Layer 3 of a small transformer language model trained on English Wikipedia (12 layers, counted from 0, width 128). Numbers have three digits each and are written without spaces.
Take only the direct path to the model's output, skipping the later layers: a vector added to the residual stream pushes a token's score in proportion to its dot product with that token's output vector.

Output vectors of the tokens that the questions are about. A number n stands for (n - 500) times 0.0048.
"uary": 505581386564545497500502538486340519538565339344479426391526345614539558425488692450558429523474442582497437458528692626621540414500448455573563515486557522521502563389502618435657422512404462513609608558529430548591409558389636429348485361561562421387665432432513426659569557513458478452568442470360380562398429523529541405526604650500443478467390560552503426651517535656404624307459
" two": 516448571431434444544557508610491532510519517451513444520398510580561540479522594492406483471528497536450474403459507534494389573525501573537442553373437505489528426460459497516462462460446472551495443621536534509571526489507477479494438437516459500485578286463477459523531479534562468489498428560479536491645561508539509393557465498529456468463479611592447478529481513463537543571447
"-century": 502582417416528399408548576486512506293492415546331523533480457483518570564312640431505452462359595542500470437575516592577466530535463500564474532480525589498452567530475518534567461500482523547478425555700385445580526485447548449345559423556528589343553521266403441534510667464462465500547320432354473601512536439628575421616566653519571436367446496602514451416377585639413601465435
" weap": 527528479473575429535443506452482538473546440596401590384461457519507444386474683514506509441381511662400527510582522589433492466514465454568443536482460423573482631557561508496491529596522493540314496486561500544541492647395516394462519460498618520526409649287507379550544547479476452391540441587429495498585395494483613482600530467409467419467471505644518638565498582652463584454496
" Company": 512599431438607397537551524537514426483449466475422471445395534456416470442509563500475457493487497548540498338527500509546525493624488364539486480357515401566442500638543480509513473491436518518518584466606513406562484527364582415549534430529550440514558510515576380665459608550487503497581546434408495496614516495476598539540474521572485358450411510456483596568401492590468547457462
" infra": 624506581502550441510480585534514442467502443523464462421478509532528420542430659572484505485423564539402447466617500598532613445644452475558393495506492426561488647491572625483438565553484489512463636428647513521602422596451495507437576514591505469504531475342513468535531536460402470440460443552508470565469417493542600553548465555384489542519443448520527454483420481632477613483464
" Orchestra": 457640489370609382435353560571437498449423440370375496280476514417441410498393548457451530481373563673505488402490485613514583454590439434466379500388463384556428412511538451416424522447517616498451521392608377458582630545383679328571532388530653443407507543402500388584470599423515484458642362405497577467624495373463656549646384598426429409450536439538601623513408567581449538305473
"while": 591648567337452459597376494580483593297522394600480484521476393541503405419302652287513610485450503687353544447603466744456485543599443466649453484510521544592470618511466611532591479451472463548587484414468413557477581503535503465298471535570484621272764582391354389687444592343564486513610279487360379544393334540785629541559473579515534354559360416683581447286629705623394597323491
"vious": 468647544541420518576523568531529492283502367378475448445487451566477379502405631453502599395455369662592440534424529494562452572566388436660352470527650441621514476430476643520543561563363381508545508404639474449586539470567404467474500512664552591389548506396355464458626676266572476520533531433393459468581428572405559431521406550484513381435372537522593515471495614623510508503472
"ly": 591486517611373544467597533498600426364608464421402423487598551534506418525529515486453647564324381593495605558390678430525466662580569408475537459368541473518470480536672594523541544525466568373587467420532506582421559392502523527487570424663485610377658519401377435527427463395488500661505460596473559534583510460533491420463407465548496559502453572590424574541594407411417408572456
"ck": 594522468432507600435506460482516418500482401596510424414533486523516412416456612315449561463431532568603559407534545531596453431480520470374455460343377360445370471609540442465498607471580528564502515378511480577450428470511552438554509453475447557493573548443559479538362568447531496563541532573500542401592445567574634483449509557423503431366447390463569564427615549579471448517466
"ween": 632517590448570506482448446434454508452556360352507489392530446595380425472488593369500531507333700613477447444464610696488567489493536569592301522426508579536342745511508602573563430498595489565548548447474584568596475527388372512471425437627513299436458492476422493700545565456534489552405454492364485556632645527480627550586489636392496382456391555529611429473447497571482612365465
"est": 420522587545450305582652580483479458476517423541458422511457484530589541556603544380565593456522422502518470436370481682516502358578461498456632481460504589444524455541583455524403342471424391469562529494508572521527528457437559376627588528336553477482405554417417557435504491399563508571540473524457362430587370570508414491458577565494467529450476397555479450536462505432570436551527
"eated": 516617504484482359456422544434529512393510392560491592329575448603504558469514666379422526504363444523352608474527540478511529533438512591622304481447610390540468678492494518496568534529535412545433522357537360402629614356439388527492476475483544389562600512356453476485570526392683454552527350445449561591695420533543590479538291554468448526371498519610668442494491612547525621491461
" themsel": 643865378237513305385364625553352433270614138553397589105395270662564246270284904425293619298326594786291461365792733621701672427606278547789235597267402322705350889541648752578440655447712536572459576295738349606822549722405691318284412401495588400149467536093440282770428718291490340360697238540205443565669462457562771602708254692266418301362366434646673481592407756971333732176329
"ist": 465539507393439565458579598471398516560447443483414505497617490400514500558554516478587454572395400545386441477453446483549385394564502453461634553500443463588566485518472506486504546627486541525549515494451467372463679523342542368566588414457562583406539512330507583474432477456590500503372549504505560456489570435445550548431471519540570455410613390427437564469586396506373374554572
"uman": 579571495500539369542510351586447479536399386465461634411520424474440567502386623512517512364406571617465551561472581638575536436625482511520561465388405433536526662516568522590504660490477586469504406434516498549545614502396524531306580381494548454461661457337530506621491562491498490451586409446519480516468489459542487530582442554422513363554401477448530494491471491452491466463411
"stra": 577614493417513579462557571564513589481548377506481570399464531490643437433439639451504507419483518534597519392644573488369620496575472468615357500452519482409476546552531512408520561653457507405522468403508470588626550548562551475462585448533484575458482498416415518394518462470573506570603373509347389559586358438519591549490498496457465508479405509664523470507492528616489569437453
" rif": 491538423459420514437381585512527505502639452573464585396456478536457445412557612498463494446418613590440570468575532482572531332450452516610461519509466469569544629493546509480456465553589533563411520421547510424587552534523504383475518513396544615529486569328556401533454536470511467473522455575394539500556417449441599452584463435380465405467541465592533497574462502655477546502507

Output weights of attention head 0. The head adds the sum of these rows, row i times number i of z. A number n stands for (n - 500) times 0.00071.
o0: 548466448721588360397531600437523347705578619297209517727554295627607618337677581620502600665344487609619473562731474440389433476428643420444542499505492528771640393357793603645413495496472444676474425671660491451506392558338521439472596471619410687450561625370519533413525334335382481493551344513523364624492858428478677823756752481352364504273593419459494606558589625319303704594469
o1: 563668384766434365440599624341674639514333700607405568405450633264564438303458580483759410417490593445560455543481467660581288544399381388503494549648618458667346685221477753257464664567623504615633461681496553500358477539661645368600485452538377552616713780513830580517444533403564513477663611497682539383252478716576519584347439330284482731764626399623364529573776343462575464461659
o2: 352310244285652526397362579409307464435468608538473494462594493373319251428418504731427437555510645527724612332358417643599568331384728442307555463686478614329383543647348799409488417637777816670794598519426667275359556407633631496521567069512721628644421541507344712535371537605723552578639461568592428482396617522696424497354677323373501712615489528474707615616602416490488639439368
o3: 655575654337646661588361541612309578481517625331774644385456557489480283586539646486475376420430575453363344804629428465390576417386452453411400638465507489635374724630481410642259516562322546482371464294438474527522366486653271602226683541535488567510472406397677429489321496411584466548549636459781427325269472497448428584449655482669502667561464670320475383610504182641565564458607
o4: 439319631499380562558597554452530357239615519439602527410538340357465537705352641475488158469297434464517515441601234710673460494363471578603549694620625314512436548518473636412575548388525238422502400547564265551561432536496334508236542521515392613476651531324396301497342493545386419525613452411714374445521552469660459392426583449499392626675387595498427486467621534475381593568732
o5: 315612479441543483703349359602402540614563498518444453661394539464718337507510581504511452384493622662531312515299711509447277568634298379329523677363698337719364539711655632673233300404556398419583564747626495525495405415287835542564597547582562403575386612547529571312396468605394524312584828570340584452307495560402433442605704443526759318349413619377498834649542445373420334529548
o6: 751615288660470595568457317537470542310565647375524525474686359449725530549644688574728475403718675408629461661500595421395619408397603454239525446463509745561538437641696526617396652511470640480575424510767510525687410566376699736512653470498402633307366605355524394330656603710381623449403531578546559533469669498475429465536453265220547494470385670581247414466397678383591479507585
o7: 736419626429638548571506622473424572579294351497655498560335350561433547615355674436424362467304532563570486492624322518424474427531469375537663353859418509385734659555724411613419557569445599349455504484538721662353523377304585469536787394446391408535403681352440473446537603507548082333518413298461605668216293419496474765145473665524233420410352546694380583491446494375501310512360
o8: 593466274338570573350372373503610252645264265224391473406451363575389518618426390561488576404459593571619369324422475282372626593672590647443441307568379520521383473738402447595600480538439659257427444587420386523557459473352466523325478714507634487677570459369441406521572488537344569414452622733520458348462412601566622519162527335551523585632473537482390363504585471416437225537619
o9: 485754361375444655436495564623316383377523659375883610459421366356599658462376379548499426393450607379565431447398557462314563468611349363231507436402487780385513459658528549638265484536609375660344335427476431397441465503748498729498367460577584487285374620462557510655533461422446451371573371266449499397446387592408445735529812539329656266542442214440437636503398543737762614391534
o10: 784639500289344332496377599605440396474500481337684360480474669623580388510428249362698342466457565368532438581606900502453569505400539371405566526552502584488619393607481246517587421490383541480587362532426638569677697554363279335453469640559482491480549539762583399448632724596520261482563300463402484572439424456406385370512224635668650420307355505504494597508394345416738595286324
o11: 481716420436413618690443522463516594541418373440409394387472529447814374634302545545600526442602418618469373588352260514449445440628595477501397494662456727532573354487518640580620583510663430536530707398682451675518425537497277843449722419660414452532307616735260591520536606090504479671556214569208570387549672247438429251573548629702330668436523684588500368452469545448546341610341
o12: 566690594419576537426507580401633561431434491564493606311614494672605310452181739459437621571325314671631484445693592451339674420469453539421768581502498600430558492387485395474417349573608473476502500638264762196543395441562496457568493738611320741539538362694480800325482482647424695607581507541605427474592626469404744672497406538434442532452672464669425381411439211353397438362388
o13: 659589501602418370610502342279615520421593401786516449679645512681593584609445398448583788600538562382487103653743679654473683566608473512517296718488612613264374741538451673323409627746429461336571205472517529582467235477374621487601599382486495462574506497413136535378455409707569418259447563429303589431488144592532392584384337303637542642645466613588561619629557496571287407292505
o14: 585295381334241429334335656528617426370294480489279571584472261403280509331584386392400283653478594372590304459568426572267533546420330497581376433291594521488233474582323347636430425587604333647482332431578682596468444517346486524523456378576505475372717598584400424536510302682652696535534552291618528567524366487461540485477598469771472392492804583660578363344611646469475697475763
o15: 344517469546514476398420314479606442394491531600312513245427600529542506496620508517625319572431484462584529436425465485614569654452550474484553654499632400272597590505590641475613477461606413617352452461620499447431316458459568569484421574443455467405691568597455496584527516479584676586578610674488528402675436421487567649351381752495481433467515432456444608304364500506437397442445
o16: 769428687418668552559747360586516440662656434655427466577547394371488622747552371502494431554358446239449455792623482432475205523519408539323558661535670329524346371420466569538675417585470480404579625474755426224543642324357672506594542451543558307298531534473633594520457506632268842806650590634552495435516479451577468812370446386514563211575582656371577389640391301423622461438597
o17: 612591570474414462316705502523461368504394810765524416335510431595655748674524609573528518388512629244595277494194459456592499628405396504495578563280574622550663503379566451707428450622371490413400646448392189635499576377437698512312460421370624436498466781537506127665396302565453507422599390589524504355677512486437438323435563396541348553553501485516414411408564507500537490521402
o18: 409577619467350523264710559582530604523445513565353629358596579483586517600489452371643368509461609666488434534423503462426453397461507509502517495515321368453459413546604616535290408477524573559579407242650460444503554520287597467835574627643556576488290546527557485388532475763518653642160386595613541341415309436394490412754347666376699306381675314458430750509494630442321451417680
o19: 373602566660645406207633413514442368579324542519351610379238714509479447618592618365525621463310389272326327484573271368498337356543349538183499482725288460522490427369379614386353458539395262533325469445455602344611512589540662507764542562523528519381313480361311584722582544319532462550619441756677516549437499477508539461484230646235455541632333578818380704386497633471377416448610
o20: 635504534548421451683591554425612683536394257611420436599352606364429267502285611605516473465465516477535585329425692634402665483528296309442651446345508613519394358617340490661493474342493353616592459521579630648508527509476505435600534657422712525508492464560641414674628505542538605568539539672524499251338414455432449524686404533631271704528623375497590561761356576484709617356382
o21: 583461762560443439321471566677438582627594289608422422555546492639518439478326437455368522641624526595526576562556430337412463605607537589300375345433479361492443636437311337468350554552404531499485711505750729285637538657498376462557353514542375476457474543306529410462427419401548382579436504593489675800465626637371499513657511431494587349410632691555578610559365441579521503438279
o22: 690324497483464662293372572619482462576411444242507385501491616694522609437592705351487758623337531542589434308406709688643605566230592648459628521389467514622380512352521482610434427291281466511346449678415430561504456417535556297400635518454703526563502304660570380381457559497387072548638464450675616287588598431382528427675384496488623614448437609461698716602439414392569587617405
o23: 885417502668534398337611349619476606305395385486284496299425528395678306410378490393548780602506271570672753381430587461490671809653511442547628489513468483512355475446439224517469437543336423570471613485441531747482451392364557439402671513130421377500551475776649617432592476668312556732458576495657633382445535421544547575412537393719505573841553480407334282449385425391489486610616
o24: 588482415656300363701603558487423499527533396431368589408370580463424524531817408755428433262461609627697763643412692396447531680295454279553473620552589634637332479384412565526581337515435462578518719632328634478428718469621509592606462579484391490446556746532435396502572655742402429626633465711532513514374356741413493636494346317350615562492505485593586439422532648643668489453599
o25: 348513476523320587620357318769473515441360629294513349321388530494415521451578648506344258530660471587392244403296662464391378476567576606562676529503562203378381534511488445552465719744498214597595587456537560581656371643450485480472728481365520596441380821426472671608512633660452531404549524661789457465383378621587450420667320385319568629590321647471781463543453526626572506536377
o26: 553668563424565568246635480363362580552616436576383732273435575387368559672566458513376626469324585525682502227507384392591663575317793490455529556414625302270604502291698541308565464532425740486432620448490429345548600411396649535545763243385414458504532453442586391517467363342647483622572628307396350532624630382557288421512525531411371534231374459634523479631477702665520437523409
o27: 630576611472317548526296454526452727322333408402476565687589550524568532366532389389683428400689419829414639682541451384600398486723655474551555433511509410343395489319561238536491360590612421616406502538321656302508431375513552400683703587484413497593709655415593369496522696581551547645448828627472564694458609254397801562499446371448396417401575409679619414484440607628754351591562
o28: 644578372212414383526514555551517438619542548740460632536585505192590404605557552549676479668698636623367362311572248548551559455559720275714550539565359344661481428430453649420539499796654374534476470526486570509429455490638362460579506409445244704318618672518574550483281352663545546549655406435327448609414780201543483428478648649590502518437539316424540291677693508613465511499606
o29: 495384477597488403462447514333483641443411448387736547119633347678298478358336385453605550385560583513712405554276634576534300565413743505518336489568515297470355629308542635466625435416407531448591729723529548593342365624366546638555496581353341401498593568566661350247542494742473565692407530546760731376527649649565600376598552375434665535563479467553659418464447686695457171400385
o30: 423508626383509372422533674510485423419513416297714338451372322659584567500586504509699638329461358347608631384467659588407340466715497487231278588358398791517503613323402693697611364497487512459518339329454480618335813564492241329277552565542543772464636473323434713547458670401516413464548607630319529525523665551453363606445544669572510467573590529634683209772598755590556458472441
o31: 455273525250535289596514518737673371735457485646512529568438588616535375448525748556464544437615568638444496535461431479342638613463307559662438365494601498470463590356427513295445558432464486368720368610478544727362421204573403377602592647424667580458457534410678668313535497339499434647243109707441438440656449396446547628530638557565562717567449420572365636560297433575501343421607
o32: 614541236553570445483534358375580585468601340353547661592643387411621402464503536452355658475795263516777730507340623601287539454379530400416433585658514540516478484348578478693494531736650669329768481607499404562398306503510682476527359288635442675548494649645403606627627500737271977604591448365508322515447609669279386428598560569553467578492537473424422604641466439591438492509630
o33: 744319377523420530298541564503500575472506482372462508496416539563529635591321595504384559536383720610803588667220546500836464356519550311486326410547535597528491472818304411482510683507497559374626463506581596345326509607605589586444429591433705293459731544564567354554483542531560388244666367508371465462724431403601368333484384402447638351376472677473383735572487592466392455544483
o34: 617540594691531583548505455571494343531422537598659341258522449420444330517290600640501783658694573601569527675424509464628612597712516785604437585569328690554540466354287474388432508533633482745324542359714654262603555786430444663513389598387629372520559514498415737433695599420573363530397534417339460517678484354735729444350874438311393597550563464600545579553461463598377407391649
o35: 538349333579608513524371341483643671634469706714506426488614600432500540608520612538473524583509633375384240558577676527407451589508629607345446510402362408589524629661420600842622506362340466589628631611558644460467703622493386546419505357544321431273660586564543452504595441272533348671484474482504425412569503430636637313575615358494653476426482619680474312574557505568495599292658
o36: 601417510567389635592387371596597621423540568367577315639506503433421450409308538645336337479580427515668691353547204266519357520495363599586314370627520511591562485490512413590379141434490470659683505530367517556345509615651393307689441503501559334477664316327739380407575399502297397595614302648251516597601618626542327633607665723460565381382366407513320391500293474524371764233439
o37: 646551411469662421317426699561740417667399667381521390408421457527296448510584384544233433561469668533272385441650589302370602351595435490640515333566288634524497317508592401403614626597446510547549440452385600533586420585448423469391425618475471634623605327448534420535587494523725320312250633600561090380499496242734543552455733348482197735616304451645419586607418424571521447381586
o38: 536712569487343489515733411422185515497517483452443611488642396572607354701338569530442492344438724481447529498708359618396579521321311574485626334292459527402398377637423160412456693481657380534517352368407262747732726175494497524653890479489470687645468631343821741258414524501534691464216456677241454710595383550465490462493417363607360435578450538332509454610509561297510465555265
o39: 606204586455468611427525578134350603456551817464587519558531621485614376488484472521611473221458583638312551339367439437672469642452539405351469674330453585616393430255578446238710491332591534416591563496386624615364367484410362511605516517382548626585695523488531692647556612661559701686550509724358390614668330432482692593653334540524381535391494601579564594607537496345599520508627
o40: 533454618378568617513539533564612355388662398496502798551528218441483608342609495332406502596449403295604456472482569580483544413718502599507444550317639328689411464599470528514159639632441450540380537501667490360576459494502440646305582607415466369452637469196630843392527499525440411158318397593565427463739698412357399603626597467335431643381533482458636329573503624463571461485396
o41: 451595545683448732656728398525460334581400436591528488440327721342473369427290293452326468685537299443383640415234402317572664498531586373363544520404486560523523675645502576458552526368670426742487503557541516480730469650284421591439410519636539592648518440706583405691512665408620625422739501649739281537367470768753629681440432532551398517394567591409374295202635539588433377448263
o42: 448618455532605653566637488514313442566521700458517581369425522415373488404412464451513634779686577656662598459430359377505405582479505404583426603477455609511424337645490541536616565563693263445151397432471599388521424505306472696416428560434542574588561428656382666506818360735324381580462692380334635589494334538344443578461466321518365596532294388485381443608253406549568455535323
o43: 591465629571538341449486472784519726522558654250766446598387886467512477301365585332518498512576600462606462405421582595493667425701620483411364440656578655648469556518591481452275657628546344462453505436547660356386503565717326577452611424510533475599378504614698476571570397508375398483356343407608778419532640631270408553316545596461311420588705591326365661401542482653730687501391
o44: 432519508556352565528546325636803579374456574647687709444728576340645506565453347530454427422494479647558503459478755528611719275576504515598718529508497511463439381697493344568541515413707702594608630477618384368363522482480615360508584311362581467557518315659797561617279674360519524424487475452587577352391345595666502696684585624597461511585496644825606433780195497427587517584474
o45: 239634461634619653334382592414498806626493427451323668546546170567475744302451445467540382485348637404684416580282557481408493279383587599670418507396550541449447574332494402319707329683703514771534569377508411545592604386380725591537399474460475675569530289576617365602533264307457423513514335680552445364520514499592416377542511539386405678580601652659276494544345483233447640523334
o46: 421565289491567246552285336398560240456504508755428548568374505854208759644532580516647807592520690497377650492573615569562758392581352556558380480562433601519574665586473435764415518531409448607562306495613445305393497583581567570648616408455520740402429372456682393626346763569187502307538579393559534273614329654695543493480301541653384264613442554653671257514589395500364351477480
o47: 355588761414555360414532771450368370588469601293373514558380381535576779441414347484350366445469587381585500684651306629510294619613497433457485338531430451465322295477426590641469408560595603402353411538584676481364407458462716472415599615472446625630517423497589369580381491717356582432565401612204496686710683679544472448231553452731291523499701669371547578786515622589579711492239
o48: 702647618518516432373403533528492412462640494595609668562685479594640414502404611553401409426589503585481550587526565260618412664550589580534431545555692549552606479390597538423339348469397529573627344747883412660422607496434348352673512407362719424345474624348477638492478411413382404595437645255329569694398377625501613352427663452489579354493380515717458645760511359462525456454628
o49: 341527694436344675565511444635557596502681380607497520342439373434411526624454653654411647606560508470595384479512538549459445514537442637526500636546435450662587507422440684788232519539555411522436341413245575636554831505652559425278424611604464622277525559240518467552613456393491494696643616632650466523409410544570490175395342416532369470724469614590548502497434555561535386307735
o50: 541527403460515547557532419559549712569702511260557479523624358528422436550406444334519681556405489474589259431523653406521404514373428538220490528541480545263589509495546409425539585680414527563463444529465487642681365449596399513494520455518545346561514239565586077440569514418635594608539806299576365575463751543459541595565358302587430382568634466383626706609725591609523443380517
o51: 473773597574513631369388475529356310462501402395690468366298613440565524316669351533585584738468424551439509524609362434686635397420526432722503372359427479522441401594469376369377586479560481505475517494341483639458614443467764499480426642386549448558395405453531368367378490513483547416733595684458617441563528500695574639380443548691621555742114683664666480546282251456614464470335
o52: 411499443362685479509400362666578429709526463571406714376473454551609459551504638402423563510438597447614410585479677566506626302238490494430569399550310297391638607487654584603576441300613584563475315641650427625587562497448637499583620653635569560388553486788623467561540533332615569549486552563623596387481500542493718543523732714798494521289532518365608683520497358666525303439290
o53: 248570736539512758594354471654495211564523622470538650360643612518272348451423521476534574461480524631518567397497505522505367639357597649565639484405663395406600522391531561399477454333568450415408379669415340537687531449643541624373574592516687576566395497491431470452300607351521437423430483305583620427531587549496657441579646407570432572553583437789596741612600413538412432448601
o54: 493394529517489397577509414424647368455537440852363471505529359750460308359385596667505649660470559386633432322499459327627554658390574452595380286503386441502436501602606449698460712542378403421588853631473539443596453621540398691701392683528493413695422435343609557532705368443276626485286667546572840494563527378621694678632456267404352572299538307487550427557491328615747628604468
o55: 619434590301770408719477595470357267629448648487482595269584220320661300643642352672430541342262352440699520656635367353443503441606495171277435300697284544548444637560537312597367389607648477611485544365455389413457382464537560444366732710650580383453426668476493441563514497510364421479432395541711360416353687368440549702329730482443469795495588276477537473420506475415458356537589
o56: 446532234534659476458540510431656543850677720512688595463624441560576521428394444579655415716621439683676600606337189557358473377334523471674640593628528601245596555385438789498273266400285577520171729374597444581443507510384417455419717532809632557406569533184415520486643294362420405433641486603429684468450242543390380428609340410641589629363540585452454589755410510469604391659534
o57: 481720774472570493593677448430452468559509554637687524477475733305472346347414286548549582691507530377619414597461471584769571454405637500423588682543680608602580604407624552636497721643371515422680592458615472724638339594272523468582603569401334628549455433670418402322342598554601313709418546536545699440351385510506533305518583488534301324524707380371544240549671655524488545398561
o58: 626571462405436434421478437311335464516348280592646563478481424507285435550471544405641399618290547537466450636683302297548568447451546240651490531614477569642491597542607394357421812270574732380367522513432494496688650424439403540488526549417434512405395450556495474526606491295431388659483774411517372548617512511544466445771389442705699641430549474457432709519462718503377489701449
o59: 294466607305522276429420471555616541316272565799570473586491400498435391593498503439727664433574643614830649429280650472597326550311544457310387505581311579433651715601179532561541502550413411470511569414462464483575453347545448476380504752707456411570866600425497525447558734360460558217627342620595452368299550308349341419363393383347510544537820536566690560657583419580348421360589
o60: 409425357603454377534327469514604572309410487335595463440277613373351597488381481570719494492260584533455450478417639647392579529343547520485433398626643413417429447401789493570602303725442325527536304684399454430549288414457517678541549308499485523496305719601292202469346417668257650652723761571654599545598291413404637582511772508349431715427583279532512592523434571563502391608310
o61: 490391293471494595400414533578457387522525586422300524522419449299605481502389477495446858487508610717388404657692416430535487377529514522531531476332415336350265565442510375666442558482610483547357587428286732463371407668550579439335473567343456298614566382563767611561395405235571480664510728583699409567545764412493503316653591561737429531686330480568384621423485492661636569593759
o62: 496510447532464437608425414392647501326442602579405426608311501246634384651542710565398619629539336549449420628433485375484458260600546446628518716445414321557652526445590377390401249385647607629515530471645694419472453628367372664535612542672539584420412520541458580599667563484355723363755723528511364477616609455537467437504594668620299672298504499433690444463509535440562398533128
o63: 661549743638431439704466431329375477472555571294439646375682438621552337495607735455531645516563545477665487549526564523604505691470487463706701406564546560637421579390724833702474475466478623659519407468570556249532592462578483316202491759473458617562440577609476658593455412541685465383519778582480627580544606522529516582563572500432601420429537590415559484795361673785572616433564

Each question shows a token from some text and the vector z that the head gathered there. A number n stands for (n - 500) times 0.003.

" in": 712580431359497622508391511356441196541806536343342516446464383538592520514495330621497584687524571527754563451583332241558379433394341510776421488550561460479383494475625464459490465469462701
Pushed up most: " themsel"

"ically": 461537547557382461523502476454431542539477503501530463485459546604475425565488515397572504414493487542612614593486419536476667497615479451601542468527519290502485517490415440466638549579538529
Pushed down most: "est"

" two": 484366404428476443525291552493526574490514516466404726428644458631635502403497461404401388453604437577472522619537523672420402487481353573472621580428548531306532615200462392448278389478381389
Which two tokens does it push up most, strongest first? " two", "eated"

" of": 445603535536525404614471570434456537642509495523473683602433563550512530517602499530536619482518407455613589441462574641456462423400522567441422470529405425486442579414364503457555560445437578
Which two tokens does it push up most, strongest first? "eated", "ck"

" cart": 555528520542555519549475494566421483535399489486373575592501516515473425513583440623628528591612498463502500528499573578437537456549500531499471495559458476539479465484637540477438574478507537
Pushed up most: " rif"

" Equ": 405482543478407386493462468572428387352492539554473478608581619489607568602485508420480301353510580428414337473551387406420661536557575599619511306473529482504415435530614359515403529431514547
Which three tokens does it push up most, strongest first? " Company", " Orchestra", "est"

" Fellow": 552491491425503555407569401398555438580367605597445341700460447526612680499541471553531539497673449531399369545426616566538412337447479358328586447435416535543400330453461437612438449594462562
Which three tokens does it push up most, strongest first? "ist", " Orchestra", "ck"

" n": 557572525519510514558510538449369474556432442472402576663521526539486429472587443637644529503570426518608498567490570526421516432476505520528491482499410467533455562433583553467555590470460553
Pushed up most: " rif"

" Wil": 492561562436245501529561524514472560574613619598687328678546583588404577582412569514653503449450630573548538492459552544516631477520570503666622422494431576573197424561424496537586532596629323
Pushed up most: " Company"

"2": 472428441475544490519526498499536634511463536512457629640471523524498482503563458573465486702610522401446465543454689601409441465565511505412553488641436508485466380464600575516393494436489454
Pushed up most: "est"

" A": 439435469561410498496494492416628590564470423542459386461297678624554410508533382449459640448545456605659695602444392547499630472702410399403589498635544344605549569403392491419760546539547539
Which three tokens does it push up most, strongest first? "ween", "vious", " two"

" implement": 568546461498628518471254456460507356510561492516515563491455361510528619530541483474561490497546561391526452343437547513440493627553337508506415504418521560435555615443444544542263467483455515
Pushed up most: "ly"

"4": 477518575498546443405652436492463444331544443532591557588562365409520355468457593285549434436461508592425503529517506509404435514456511583450594414532465514469455317457531447485475439432334532
Pushed up most: "uary"

"ae": 500469587412214557594539709368459519424475297487512461829741561431609723504633544390528672285517553295646209513661515404379549442684595263499562328418471378525512316481473392637320703446503514
Pushed up most: " Orchestra"

" European": 506596608432544499617507344547425499394446529508618405610513577462462507656484489449492461438537538451466479580434420526530561539533543486551364518465455433403408563576520476446442501434585490
Pushed down most: " themsel"

" per": 542690403629550547655461583481643475377734542512361511516455586456568504610570412526530608542566565492458637452473363589517416454419356359415411598581516366482530468472589529511525603481450648
Pushed up most: "vious"

"ition": 639616484630444466520456456524346349532282573563402600635488457567351400700660292502721343328813378414634378592746566591657680523429536384622380513355224454419550859526652495313640443323638568
Which three tokens does it push up most, strongest first? " infra", " rif", " weap"

"le": 656549572611429621558422434453282304521464497484247462718712450546484363467700518566660456456563379445728404524544527511525553432506641567744469449398526472630641773416633484452569507595543605
Pushed down most: "ly"

"itiz": 458520599427267532500527475487500336518408524569505419626579626494498553505473558492584342331471600492419275514580601575419567534478563460514534356431521598542333515552445378532495507555539527
Pushed up most: " Company"

" retirement": 618529461427612457488427424426552428510558571545512506596434422500554504457548412546519564708556570404556478414537506382560350404490384451699511502630613416673426400439511587511474427597554627
Pushed up most: " themsel"

"ric": 311746588444456547345426482624387267480506661242477434492604542573418559491608358367492357549673600541654341457451594613471416586459526662532355667448486275283522523363705337497607444489288473
Pushed up most: " rif"

".": 439637415485435411615523429535403579376468454466541484488378553654422435516467451467397577458476365572658655637404390508540494453643469434446534580633548294403507495470404494379604432494454561
Pushed up most: "vious"

" case": 555474515459549582544323479567498524408451529538397567528402535516482520558647347584492547652564621299331434503482684569341451501622469481545504450590530486556468399492641474533396567466553478
Pushed up most: "est"

")": 440447536518550493481437543571492595432445547503445584451450568497552480440467520323505472491506514519388505569474486415573512505414492589368513407595504494548474556502576479532467342568551498
Pushed down most: " weap"

"0": 564405546532527559502617496553601599538557467533458555577353589434534469407459444393557426526620492470415542588564600481498381525525493491429668542583443469528470498449624507552427427410522520
Pushed down most: "ck"

"p": 525509624613221556523475598429375493633539530522521360568544536602461500632528616425675463425484669475464531508557470632423769573552537476708628377435542444553420416517408433506596690647611497
Which three tokens does it push up most, strongest first? " Company", "ck", " Orchestra"

" C": 462400588498288516495548513473487442534444524576487417637531691511567523487444487446517316348496627455416274607621504578405598583527540541503626334454531598519329420547536368526482557556596505
Which two tokens does it push up most, strongest first? " Company", " Orchestra"

"(": 497402502514522461461410596629456726461433557483434599457468613491560503373428455285500529522560509527439546590517457387627490532459483624360521504602495452596522638526515527554386351555569495
Pushed up most: " themsel"

" g": 481585545426459532533576528512451535508543506483499518624546490496567575498577446519483543521575499523533462598502514496477427488483535551585482503486422523473373555481562468432552589508513436
Which two tokens does it push up most, strongest first? "est", " weap"

" mm": 531532670426610390449424614376294529424552496587357539593576526465442298353501547202510511551420467536543425622535352469643344431350453656423650353389489450395464433460489397400634462424587494
Pushed up most: "-century"

" Lang": 515542537513378625503519533527522461679501553511538474609461516488511557559493450513673567602478637612563449517462642513519400557519511480620570405496479514499261508384397477459573551571497433
Pushed down most: "eated"

",": 416655606429432340518470330540364474369474529458709658472455452486381423622433553395501478377357378521563489658430524522503563500424515562624479548492423317289363582553554405525407479460520561
Which three tokens does it push up most, strongest first? "eated", "-century", " rif"

"K": 455438540614299644491468512430547391624480536532638297669607563525503429548647498469549490372437598498473471577527423519463552537498556560473565309386590591550370472485504464529490560556636427
Which two tokens does it push up most, strongest first? " Company", " Orchestra"

" ": 466428439465530488536510490503538640533462521520470638630451531525495503511567455603461506706615528388459464544439704619418441472559516488414527506637440502479465408464575574509379507434507465
Pushed down most: " Company"

" the": 498469448166586368421400435504532209572491651406463539310477453679549484491578375691785329695710542464603230480386702531743458489478462556578387617562494490367483558245323417711395362484470635
Which three tokens does it push up most, strongest first? " themsel", "eated", "while"

"l": 428485595539475640583667574356486427568543603392474404624625526646599654472549415562444639472456445488640583645525495549414345407414448484623531612606418427455509662592730603578516589562444640
Which three tokens does it push up most, strongest first? " weap", " infra", " rif"

" purchased": 452482423496500482486361521432382510495608628563590485458422472608436589390608373632487669485578554407466443516354522430488220494364391504643674524343457580504534542398446365505440462523526442
Which three tokens does it push up most, strongest first? "eated", " two", "-century"

"1": 460424541494560327425604593358418502269628351588697635641560395399517388445387540037480528485445629594310509647518250515396288491514529628576683326494434469428329216432461399445503370367360499
Which two tokens does it push up most, strongest first? "uary", "-century"

"rel": 646510554378315680472477647347361454554478531480372516624398522592422512558501337666581438494620463564693465656635525641505599481354633478748567554359331402534433615497607461304727502504570569
Pushed down most: "stra"

" was": 632472488390352503486562558466580656521434628542513299453453591610601589575498527582460633545558646568528485429425420487559511332631412469510627440405603454574379426554353447470594510550498439
Pushed down most: " rif"